Layer 5 of a small transformer language model trained on English Wikipedia (9 layers, counted from 0, width 96).
A neuron's activation on a vector x is SiLU(gate . x) times (in . x), where the dot is the dot product.

Input weights of the MLP neurons that the questions are about. A number n stands for (n - 500) times 0.0014.
n1 gate: 639 578 277 444 425 453 357 418 527 654 526 391 393 535 541 537 440 231 497 564 377 681 412 377 514 527 507 521 704 579 561 461 398 528 479 524 518 546 619 498 592 476 555 382 629 395 547 498 442 527 575 499 539 658 687 425 499 548 445 437 314 525 553 304 492 501 307 506 680 555 439 581 446 647 557 480 546 636 416 417 370 488 496 405 448 448 472 366 557 480 475 506 556 664 555 385
n4 gate: 564 454 581 654 499 489 366 606 634 545 427 511 520 434 494 417 479 205 548 422 389 328 683 717 657 571 505 453 477 691 545 521 380 541 659 435 478 309 552 531 483 325 502 453 557 329 228 775 346 420 470 460 463 291 549 355 654 687 670 379 374 366 566 443 412 313 506 428 610 678 399 474 462 245 547 627 531 523 764 506 596 408 675 548 625 665 394 500 255 329 643 296 322 555 503 530
n6 gate: 541 573 492 523 519 401 631 410 467 516 459 625 440 558 458 359 445 553 466 495 379 503 586 484 654 471 353 624 399 529 576 426 647 524 632 615 624 698 478 491 436 556 483 592 637 441 446 525 585 480 626 414 534 496 403 531 409 583 631 599 645 539 531 465 565 442 636 461 381 560 454 375 380 386 427 496 472 483 334 440 498 564 362 432 437 732 403 611 567 501 370 494 384 359 620 591
n15 gate: 412 513 261 587 501 403 420 620 606 530 504 474 622 551 549 388 668 636 486 369 112 421 257 402 441 598 571 485 689 654 695 455 340 333 537 201 689 402 539 542 490 704 55 340 796 408 361 90 374 540 332 499 538 303 533 273 299 436 406 562 299 400 375 406 459 402 594 526 380 561 435 516 804 420 471 603 498 627 683 438 508 677 577 306 537 533 469 629 430 574 352 254 556 407 427 454
n19 gate: 310 313 618 457 544 769 540 626 356 428 510 415 489 500 464 764 573 355 389 713 502 486 615 534 454 585 549 361 413 415 534 413 474 334 628 599 565 610 491 570 447 545 454 317 521 527 540 429 452 410 474 672 391 597 621 591 514 349 487 468 483 614 600 433 293 405 513 489 442 504 647 863 511 425 727 460 416 549 533 626 446 394 972 576 355 769 492 421 465 565 664 544 623 406 675 543
n20 gate: 196 460 415 571 330 162 396 466 415 571 528 512 471 187 435 568 436 309 627 470 620 582 392 635 712 640 505 958 273 798 402 261 705 520 551 277 529 636 469 614 556 440 424 495 531 436 625 536 495 711 476 695 626 358 557 465 316 533 784 523 289 371 525 846 446 537 822 408 619 567 452 376 770 579 514 360 445 392 468 495 835 422 690 405 671 570 474 172 638 574 427 598 560 386 581 310
n93 gate: 670 407 484 565 558 194 329 412 563 687 517 527 307 190 469 591 607 735 603 460 312 430 688 362 321 544 429 481 465 428 591 350 244 531 625 280 412 766 437 585 594 393 611 552 589 445 399 574 663 594 557 568 397 492 538 542 337 651 394 481 543 514 644 495 635 780 661 276 500 531 402 358 536 552 575 504 536 605 545 384 469 666 467 595 458 516 500 509 698 317 564 532 528 656 363 587
n101 gate: 469 593 784 769 572 606 493 779 547 554 660 636 361 449 345 622 280 228 593 396 300 450 445 433 320 413 514 379 585 601 593 593 424 694 618 665 236 700 621 557 743 578 488 678 636 619 399 650 732 516 462 347 243 516 554 628 543 445 585 456 450 618 460 522 466 348 507 348 585 554 475 500 537 425 421 493 541 582 448 312 675 465 523 604 525 392 390 610 702 521 340 460 318 471 461 533
n1 in: 593 507 793 592 478 589 545 530 384 409 173 587 521 423 556 456 398 744 363 549 693 493 609 292 507 383 322 424 362 591 377 589 416 591 365 647 498 478 222 445 478 458 391 434 464 314 221 393 327 434 477 479 392 499 411 452 596 483 415 582 591 332 419 586 500 440 408 417 513 338 427 613 663 438 487 551 805 559 545 648 556 697 364 589 570 519 630 444 309 555 539 426 596 611 270 419
n4 in: 342 409 687 504 503 513 433 804 539 484 648 654 505 466 401 441 428 322 502 423 481 472 702 365 493 250 420 313 255 500 410 702 542 583 597 391 748 307 482 351 647 357 355 454 432 536 363 605 750 445 439 543 725 546 410 623 624 452 602 555 388 560 516 462 616 419 526 683 456 443 529 220 626 788 407 558 458 530 570 509 679 364 329 597 621 584 339 490 527 651 527 549 358 538 391 415
n6 in: 531 431 525 405 412 492 593 350 671 207 696 694 510 440 624 410 275 568 463 532 515 747 488 384 754 328 434 671 593 583 469 425 634 323 594 478 509 766 335 381 632 532 430 605 630 463 612 477 630 614 595 518 559 663 419 336 548 239 516 716 627 618 448 565 592 487 502 603 501 419 496 424 436 714 387 370 670 448 528 476 697 595 610 542 449 613 688 591 419 531 574 344 531 531 492 574
n15 in: 480 675 450 618 555 543 555 543 420 625 363 390 418 413 404 647 484 388 611 287 469 602 430 535 252 796 753 525 532 357 520 656 459 278 416 568 614 684 683 429 776 451 493 733 588 533 511 408 262 712 376 500 719 201 641 438 505 384 476 560 499 410 599 569 465 387 564 675 539 499 437 591 547 668 696 470 477 497 451 495 510 609 272 594 357 429 483 696 461 399 582 456 791 452 605 590
n19 in: 685 360 499 563 524 449 552 500 570 571 467 832 425 487 761 546 330 347 518 432 382 176 560 474 514 314 642 471 424 241 568 428 490 418 623 768 328 600 456 559 435 351 524 408 474 493 418 464 490 589 589 682 656 672 481 557 614 503 403 446 761 381 404 544 548 491 429 515 322 454 530 416 694 410 427 355 528 635 531 671 404 553 573 369 434 413 629 562 492 419 540 561 304 529 614 383
n20 in: 440 686 414 338 355 602 809 421 559 474 596 364 520 481 413 426 502 502 437 534 740 516 423 455 579 364 440 434 815 372 393 425 795 551 518 537 571 488 514 562 566 608 296 632 291 352 850 259 745 540 646 479 438 371 555 367 660 608 711 459 587 629 599 434 315 538 719 665 787 547 705 330 529 487 614 418 631 296 488 455 481 576 686 592 634 648 570 337 400 279 459 665 766 580 248 444
n93 in: 470 420 292 577 327 399 306 436 423 584 662 666 561 503 362 545 697 575 439 511 527 335 591 378 219 507 466 345 554 552 345 443 474 513 604 386 593 651 326 494 543 493 504 444 506 622 501 410 668 536 511 631 553 311 371 784 405 544 443 518 428 697 469 503 413 637 551 683 464 540 485 279 571 743 544 598 399 597 453 594 357 401 416 490 521 596 269 392 373 471 406 534 559 370 219 531
n101 in: 355 632 523 568 446 525 487 645 669 487 613 434 400 662 630 555 545 448 373 603 478 416 520 400 305 211 292 342 535 300 448 765 532 620 478 355 359 503 407 232 445 575 527 610 615 488 508 411 391 579 590 327 351 692 641 453 350 520 512 349 539 603 593 465 589 421 448 578 494 489 366 545 493 432 522 527 391 572 459 600 463 370 393 451 677 570 566 403 465 587 743 517 433 448 729 489

Each question shows a token from some text and the vector x that enters the MLP there. A number n stands for (n - 500) times 0.0052.

" f": 644 553 352 285 501 581 529 389 394 509 532 456 446 646 408 499 271 495 473 483 440 420 544 518 519 494 331 325 541 418 241 338 336 562 418 430 528 648 364 600 449 511 533 820 304 456 419 690 520 501 525 414 512 563 427 567 356 509 517 627 420 296 632 596 649 304 631 568 444 381 438 533 620 662 552 523 356 550 550 550 540 509 559 584 533 566 582 342 554 475 382 591 560 483 646 537
Which three neurons fire most, strongest first? n93, n20, n6

"ival": 610 626 469 378 360 555 573 361 403 452 593 295 409 574 365 424 285 539 516 482 323 436 602 393 359 450 356 339 662 555 388 394 530 557 470 607 245 523 194 428 365 362 490 650 362 490 464 573 371 632 510 319 623 483 569 619 597 410 633 581 520 396 526 502 502 447 319 576 463 426 429 562 511 563 555 416 359 629 536 500 610 426 610 506 493 592 552 513 345 655 475 615 452 540 577 538
The two highest activations, in order: n101, n1

"ob": 601 535 420 600 591 563 461 527 238 558 392 398 683 541 368 557 498 587 303 364 297 606 447 504 591 422 425 466 580 449 584 525 502 488 275 549 515 557 267 672 399 542 506 641 322 473 418 533 467 589 404 316 621 587 372 480 515 533 441 584 445 265 632 543 733 535 626 679 580 562 282 510 502 558 425 477 464 425 639 469 564 433 580 450 619 524 577 414 435 676 274 499 494 537 453 448
Which neuron fires most, and how strongly? n19, at about 0.22

".": 665 491 223 349 427 534 509 341 368 440 664 359 444 622 665 504 448 458 365 549 400 588 602 488 583 491 480 470 601 445 503 302 422 608 525 453 584 553 467 442 398 462 471 645 339 480 513 617 527 556 571 511 503 556 513 575 379 536 547 472 324 244 522 370 500 515 315 519 571 488 504 643 622 591 554 423 369 395 518 458 556 432 581 343 598 747 497 364 626 508 415 735 551 568 547 514
Which neuron fires most, and how strongly? n20, at about 1.1

" R": 552 450 330 687 516 483 527 535 316 344 778 342 540 634 438 590 564 512 385 519 415 486 423 562 420 419 337 384 543 497 428 411 482 574 356 572 407 547 476 702 293 443 509 693 277 488 363 540 512 532 376 550 580 506 464 516 414 578 329 555 450 255 288 467 635 478 512 621 551 383 484 568 631 528 646 630 456 526 631 591 352 471 607 488 586 636 604 483 670 488 591 596 505 350 468 600
Which neuron fires most, and how strongly? n6, at about 0.35

"th": 538 538 330 524 424 493 698 537 496 460 593 458 456 378 211 604 291 500 578 355 277 480 595 503 458 448 434 478 664 487 271 274 382 619 485 504 451 667 558 463 319 438 445 664 419 511 314 620 448 531 278 454 657 538 557 477 498 440 613 621 396 302 581 445 583 553 412 550 465 484 482 583 533 684 529 514 439 597 515 605 462 421 573 558 466 567 518 450 451 575 408 450 386 468 342 585
Which of these neurons fires most? n93

"ov": 711 557 556 512 538 682 390 627 344 534 551 408 528 471 397 528 507 385 340 431 305 519 475 372 408 377 456 418 378 506 593 525 440 422 397 505 385 479 308 509 400 424 498 656 379 466 395 469 404 548 414 382 605 435 424 389 454 461 402 424 492 428 667 484 658 464 688 716 580 490 292 397 583 437 482 487 372 568 766 417 584 268 669 457 577 561 443 464 538 652 441 754 489 523 490 353
The two highest activations, in order: n4, n101

"ass": 659 624 401 385 553 566 492 302 427 512 403 452 491 538 486 467 553 549 353 468 437 492 368 463 540 384 385 400 621 574 415 469 415 648 261 713 527 688 287 616 473 509 544 599 422 573 365 525 497 532 566 323 700 475 530 380 397 561 554 495 600 145 687 429 668 424 539 550 413 648 459 384 381 374 614 464 504 698 579 600 444 528 621 382 646 503 580 590 516 591 330 603 434 492 594 500
Which of these neurons fires most? n1

"ian": 638 629 460 590 419 558 444 453 373 516 667 548 484 556 394 723 289 560 380 490 302 433 592 345 607 452 428 417 626 583 540 716 529 506 361 402 562 404 466 529 340 596 665 550 332 382 401 503 552 582 448 447 413 564 321 486 540 535 573 392 545 485 571 453 530 563 315 668 350 473 332 526 464 519 630 461 464 669 475 202 555 330 504 453 644 530 423 589 469 666 450 633 578 362 533 560
Which of these neurons fires most? n101

",": 733 537 277 336 422 521 553 450 360 403 578 343 490 634 571 490 431 619 377 525 392 562 547 501 586 498 536 375 579 482 478 297 375 678 360 605 481 524 426 556 403 486 433 641 354 462 506 521 527 625 499 460 520 548 546 674 331 651 618 510 370 273 625 449 542 661 338 547 551 448 317 539 595 556 629 490 391 388 494 534 580 378 644 415 632 632 581 490 614 585 506 595 531 513 432 544
Which of these neurons fires most? n4

"red": 683 636 380 232 429 530 385 550 434 470 420 443 599 591 608 550 333 516 568 393 376 543 461 481 547 525 344 471 506 439 426 440 412 497 464 337 386 546 377 682 506 517 548 626 378 478 442 611 472 392 443 305 598 559 327 538 445 540 534 430 438 232 596 493 731 606 341 521 454 555 438 526 591 477 443 334 574 641 481 662 509 449 554 375 686 750 598 652 381 664 428 669 670 591 503 433
Which neuron fires most, and how strongly? n1, at about 0.44

" group": 783 609 271 477 470 423 551 420 211 499 659 460 488 531 309 481 284 531 365 445 397 490 415 495 398 559 509 397 629 401 442 273 424 467 340 476 459 465 439 574 428 546 581 664 375 479 438 605 427 443 423 308 547 563 550 475 486 396 593 612 382 352 504 467 546 474 300 510 533 376 479 576 561 528 463 421 315 471 508 548 543 441 718 409 549 573 473 492 546 522 351 414 430 470 457 486
Which neuron fires most, and how strongly? n4, at about 0.23

" s": 578 567 366 325 506 393 594 432 306 449 716 400 442 504 375 526 398 660 582 476 420 623 547 576 563 463 422 411 450 400 244 395 429 563 234 488 394 601 534 549 390 560 549 750 174 456 394 581 319 355 400 356 631 444 458 460 536 566 437 527 338 315 398 459 509 524 508 482 547 482 525 593 594 478 521 620 434 615 481 554 512 523 642 432 507 518 381 678 725 429 591 446 428 508 561 647
Which of these neurons fires most? n19

" being": 646 435 271 440 435 596 632 423 326 379 558 435 517 694 572 467 365 579 389 485 473 462 471 460 558 529 504 536 491 487 498 281 334 677 393 410 370 489 527 572 290 486 550 629 242 482 447 628 603 491 503 520 549 495 482 583 329 578 631 569 333 329 460 513 627 605 308 556 538 487 406 605 459 564 671 474 368 473 457 433 480 357 624 543 609 592 552 574 581 509 614 623 475 493 454 592
Which of these neurons fires most? n15

" B": 651 565 233 427 442 551 380 443 318 576 528 508 434 630 484 573 474 505 423 392 380 548 547 631 653 426 509 432 499 492 385 306 369 445 321 566 428 587 319 710 467 511 545 744 154 533 409 635 533 562 363 439 459 539 498 444 385 483 456 574 469 385 290 534 672 481 465 527 542 444 505 488 615 522 462 376 568 642 539 592 449 474 577 372 579 700 536 473 499 571 412 517 535 534 387 478
Which neuron fires most, and how strongly? n101, at about 0.27

"4": 554 473 427 406 627 639 620 412 527 520 585 504 477 412 542 572 519 346 259 460 262 515 662 381 621 595 433 525 594 330 418 245 294 485 422 596 366 470 437 673 527 420 401 696 401 498 377 612 560 585 360 437 519 554 445 436 449 519 401 711 391 410 579 395 709 645 562 585 462 576 515 566 363 506 544 513 543 318 602 463 404 494 615 670 541 460 714 406 529 549 569 567 499 501 479 460
Which neuron fires most, and how strongly? n19, at about 0.23

"ed": 702 393 367 320 462 334 608 433 429 481 637 407 404 538 475 576 312 562 538 484 364 551 661 431 601 420 407 455 528 485 367 354 454 645 399 350 365 516 494 521 491 446 481 637 492 454 489 702 395 383 545 384 723 461 499 655 421 502 484 660 486 182 491 320 641 616 339 469 449 483 594 549 552 438 630 518 515 449 381 607 527 539 698 538 539 489 659 482 496 492 524 710 348 448 462 513
Which of these neurons fires most? n15

" The": 627 506 193 413 442 440 509 453 466 569 559 506 516 618 499 509 381 528 511 538 393 560 592 457 548 553 558 322 616 422 586 429 320 552 362 497 401 676 455 502 598 383 471 667 300 538 472 657 507 457 611 398 521 552 465 460 382 398 568 712 207 423 516 352 436 507 301 618 416 545 403 546 465 535 551 402 470 520 447 532 446 447 639 384 543 600 476 561 549 536 439 688 519 575 396 610
Which of these neurons fires most? n93

"ut": 582 480 431 513 607 430 456 423 419 352 557 460 338 577 401 500 570 468 392 309 312 606 465 323 663 483 450 442 438 537 561 525 611 540 180 594 575 507 503 777 614 462 358 600 329 558 371 557 467 401 293 414 600 479 357 463 568 598 371 537 384 314 502 385 591 613 345 375 390 431 431 569 385 619 596 474 504 340 517 508 486 693 698 422 555 374 554 465 572 508 583 729 438 427 538 533
Which three neurons fire most, strongest first? n101, n20, n1

"ism": 850 538 374 443 518 409 629 342 383 467 654 416 555 628 471 594 348 584 234 461 468 577 515 350 508 503 533 400 513 464 523 371 471 551 335 524 525 404 466 684 463 501 471 672 388 542 334 623 508 594 551 465 577 466 415 527 413 389 569 461 539 304 433 383 448 512 227 668 477 432 403 635 635 499 537 538 359 485 476 446 600 340 730 542 639 603 551 509 689 590 368 592 449 490 469 567
Which three neurons fire most, strongest first? n4, n15, n101

"ir": 481 677 430 510 500 656 390 455 454 413 594 506 424 618 292 467 410 491 511 472 341 466 412 498 451 456 303 412 575 514 455 286 358 550 355 578 452 539 321 502 384 382 463 465 235 450 324 469 538 455 442 289 592 574 574 481 600 591 484 478 377 430 588 557 472 364 559 602 412 460 253 362 527 543 575 477 357 561 574 664 517 234 472 473 578 611 626 607 429 668 492 456 535 569 527 725
Which neuron fires most, and how strongly? n4, at about 0.76

" m": 688 574 319 453 495 709 657 411 383 425 755 552 380 605 441 494 313 507 455 430 360 425 537 569 491 540 380 284 511 335 342 400 345 537 403 382 555 631 362 540 537 449 500 710 324 487 499 569 552 522 482 495 577 495 478 519 396 579 508 600 400 268 400 483 589 380 648 618 525 629 509 563 550 445 499 537 489 581 587 486 659 420 603 589 505 522 556 287 692 570 320 584 455 538 459 599
Which of these neurons fires most? n93

" var": 703 583 330 426 388 569 530 427 370 617 601 522 287 520 460 584 417 569 365 454 419 591 584 501 459 530 360 361 479 367 455 293 370 478 472 486 408 511 365 636 576 503 421 757 215 466 504 642 491 582 492 352 722 600 517 568 443 505 481 610 456 212 580 464 529 518 415 619 378 456 470 610 625 493 425 499 350 527 549 615 428 411 633 592 472 540 543 569 543 404 430 588 609 641 456 414
Which neuron fires most, and how strongly? n93, at about 0.39

" born": 590 555 333 491 508 613 732 453 446 428 571 548 527 629 702 517 386 472 304 375 329 438 461 552 522 591 401 415 541 431 383 343 357 493 579 477 532 475 430 600 467 405 447 655 180 442 393 723 517 560 544 487 635 519 536 664 488 425 567 545 441 279 482 506 606 546 395 521 480 456 344 487 564 572 638 443 354 518 494 479 470 319 614 522 558 603 630 451 529 699 420 640 674 521 589 466
Which of these neurons fires most? n19

" William": 640 579 335 393 587 634 556 467 421 596 479 482 631 720 564 563 387 563 302 465 382 656 376 455 565 517 456 462 602 406 334 351 474 606 233 557 449 490 376 558 479 530 608 635 464 523 525 506 476 620 645 536 529 448 498 507 557 591 549 729 421 265 507 463 667 493 182 535 454 415 365 470 568 573 535 499 390 524 576 550 536 456 650 403 597 687 550 667 401 640 390 543 679 534 473 454
The two highest activations, in order: n1, n4

"ing": 475 556 522 471 529 706 623 471 292 542 608 460 369 711 530 562 302 544 620 413 295 485 584 347 728 585 403 452 690 484 424 408 284 595 418 558 562 495 508 489 426 400 476 531 435 269 385 680 481 415 493 381 521 469 445 499 316 524 529 595 449 307 615 517 499 600 396 509 370 513 314 414 402 605 558 528 466 416 391 568 561 477 641 481 460 565 538 514 574 490 534 687 474 445 397 655
Which of these neurons fires most? n20

"n": 586 521 405 397 511 472 491 581 450 464 764 499 448 792 303 517 411 583 571 442 409 627 541 433 539 414 501 440 524 433 342 337 596 410 314 365 499 552 560 459 489 636 609 649 329 410 478 556 243 373 531 541 601 464 584 441 482 569 536 509 452 223 376 369 541 655 302 470 342 352 438 574 526 543 608 481 463 605 514 584 564 397 624 463 565 489 493 699 719 645 429 554 487 474 393 608
Which of these neurons fires most? n20

" M": 662 439 384 564 548 526 580 480 401 490 561 575 615 663 534 433 433 574 268 460 369 615 568 488 599 463 424 306 353 395 463 478 481 533 118 604 484 506 480 609 403 544 538 827 370 529 304 484 641 576 461 649 472 470 399 572 415 678 509 663 548 377 352 361 628 593 489 631 647 424 373 451 645 544 547 547 606 538 493 505 403 496 602 499 586 642 555 566 655 619 424 741 526 498 486 609
Which neuron fires most, and how strongly? n15, at about 0.21

"it": 600 725 391 426 379 532 331 565 382 577 521 400 599 407 559 462 507 531 382 381 352 491 480 379 577 512 428 251 507 457 466 469 399 455 483 458 357 521 505 665 431 437 365 770 368 604 290 562 357 507 622 411 569 672 388 497 335 479 435 508 591 410 680 533 597 436 285 522 317 497 440 450 362 427 559 330 409 576 582 655 582 378 611 370 668 503 454 605 439 485 474 660 553 544 570 537
Which of these neurons fires most? n20

" im": 516 522 253 247 509 600 550 508 421 422 683 513 490 590 470 474 296 540 291 500 467 434 533 356 484 525 319 363 609 418 416 553 387 488 378 457 529 540 450 564 391 404 463 610 319 473 367 505 592 403 531 437 561 440 399 566 342 518 496 550 465 245 544 422 579 481 687 630 583 490 311 578 498 465 685 646 355 587 529 576 499 456 601 401 463 631 561 443 572 433 261 573 504 748 579 552
Which of these neurons fires most? n93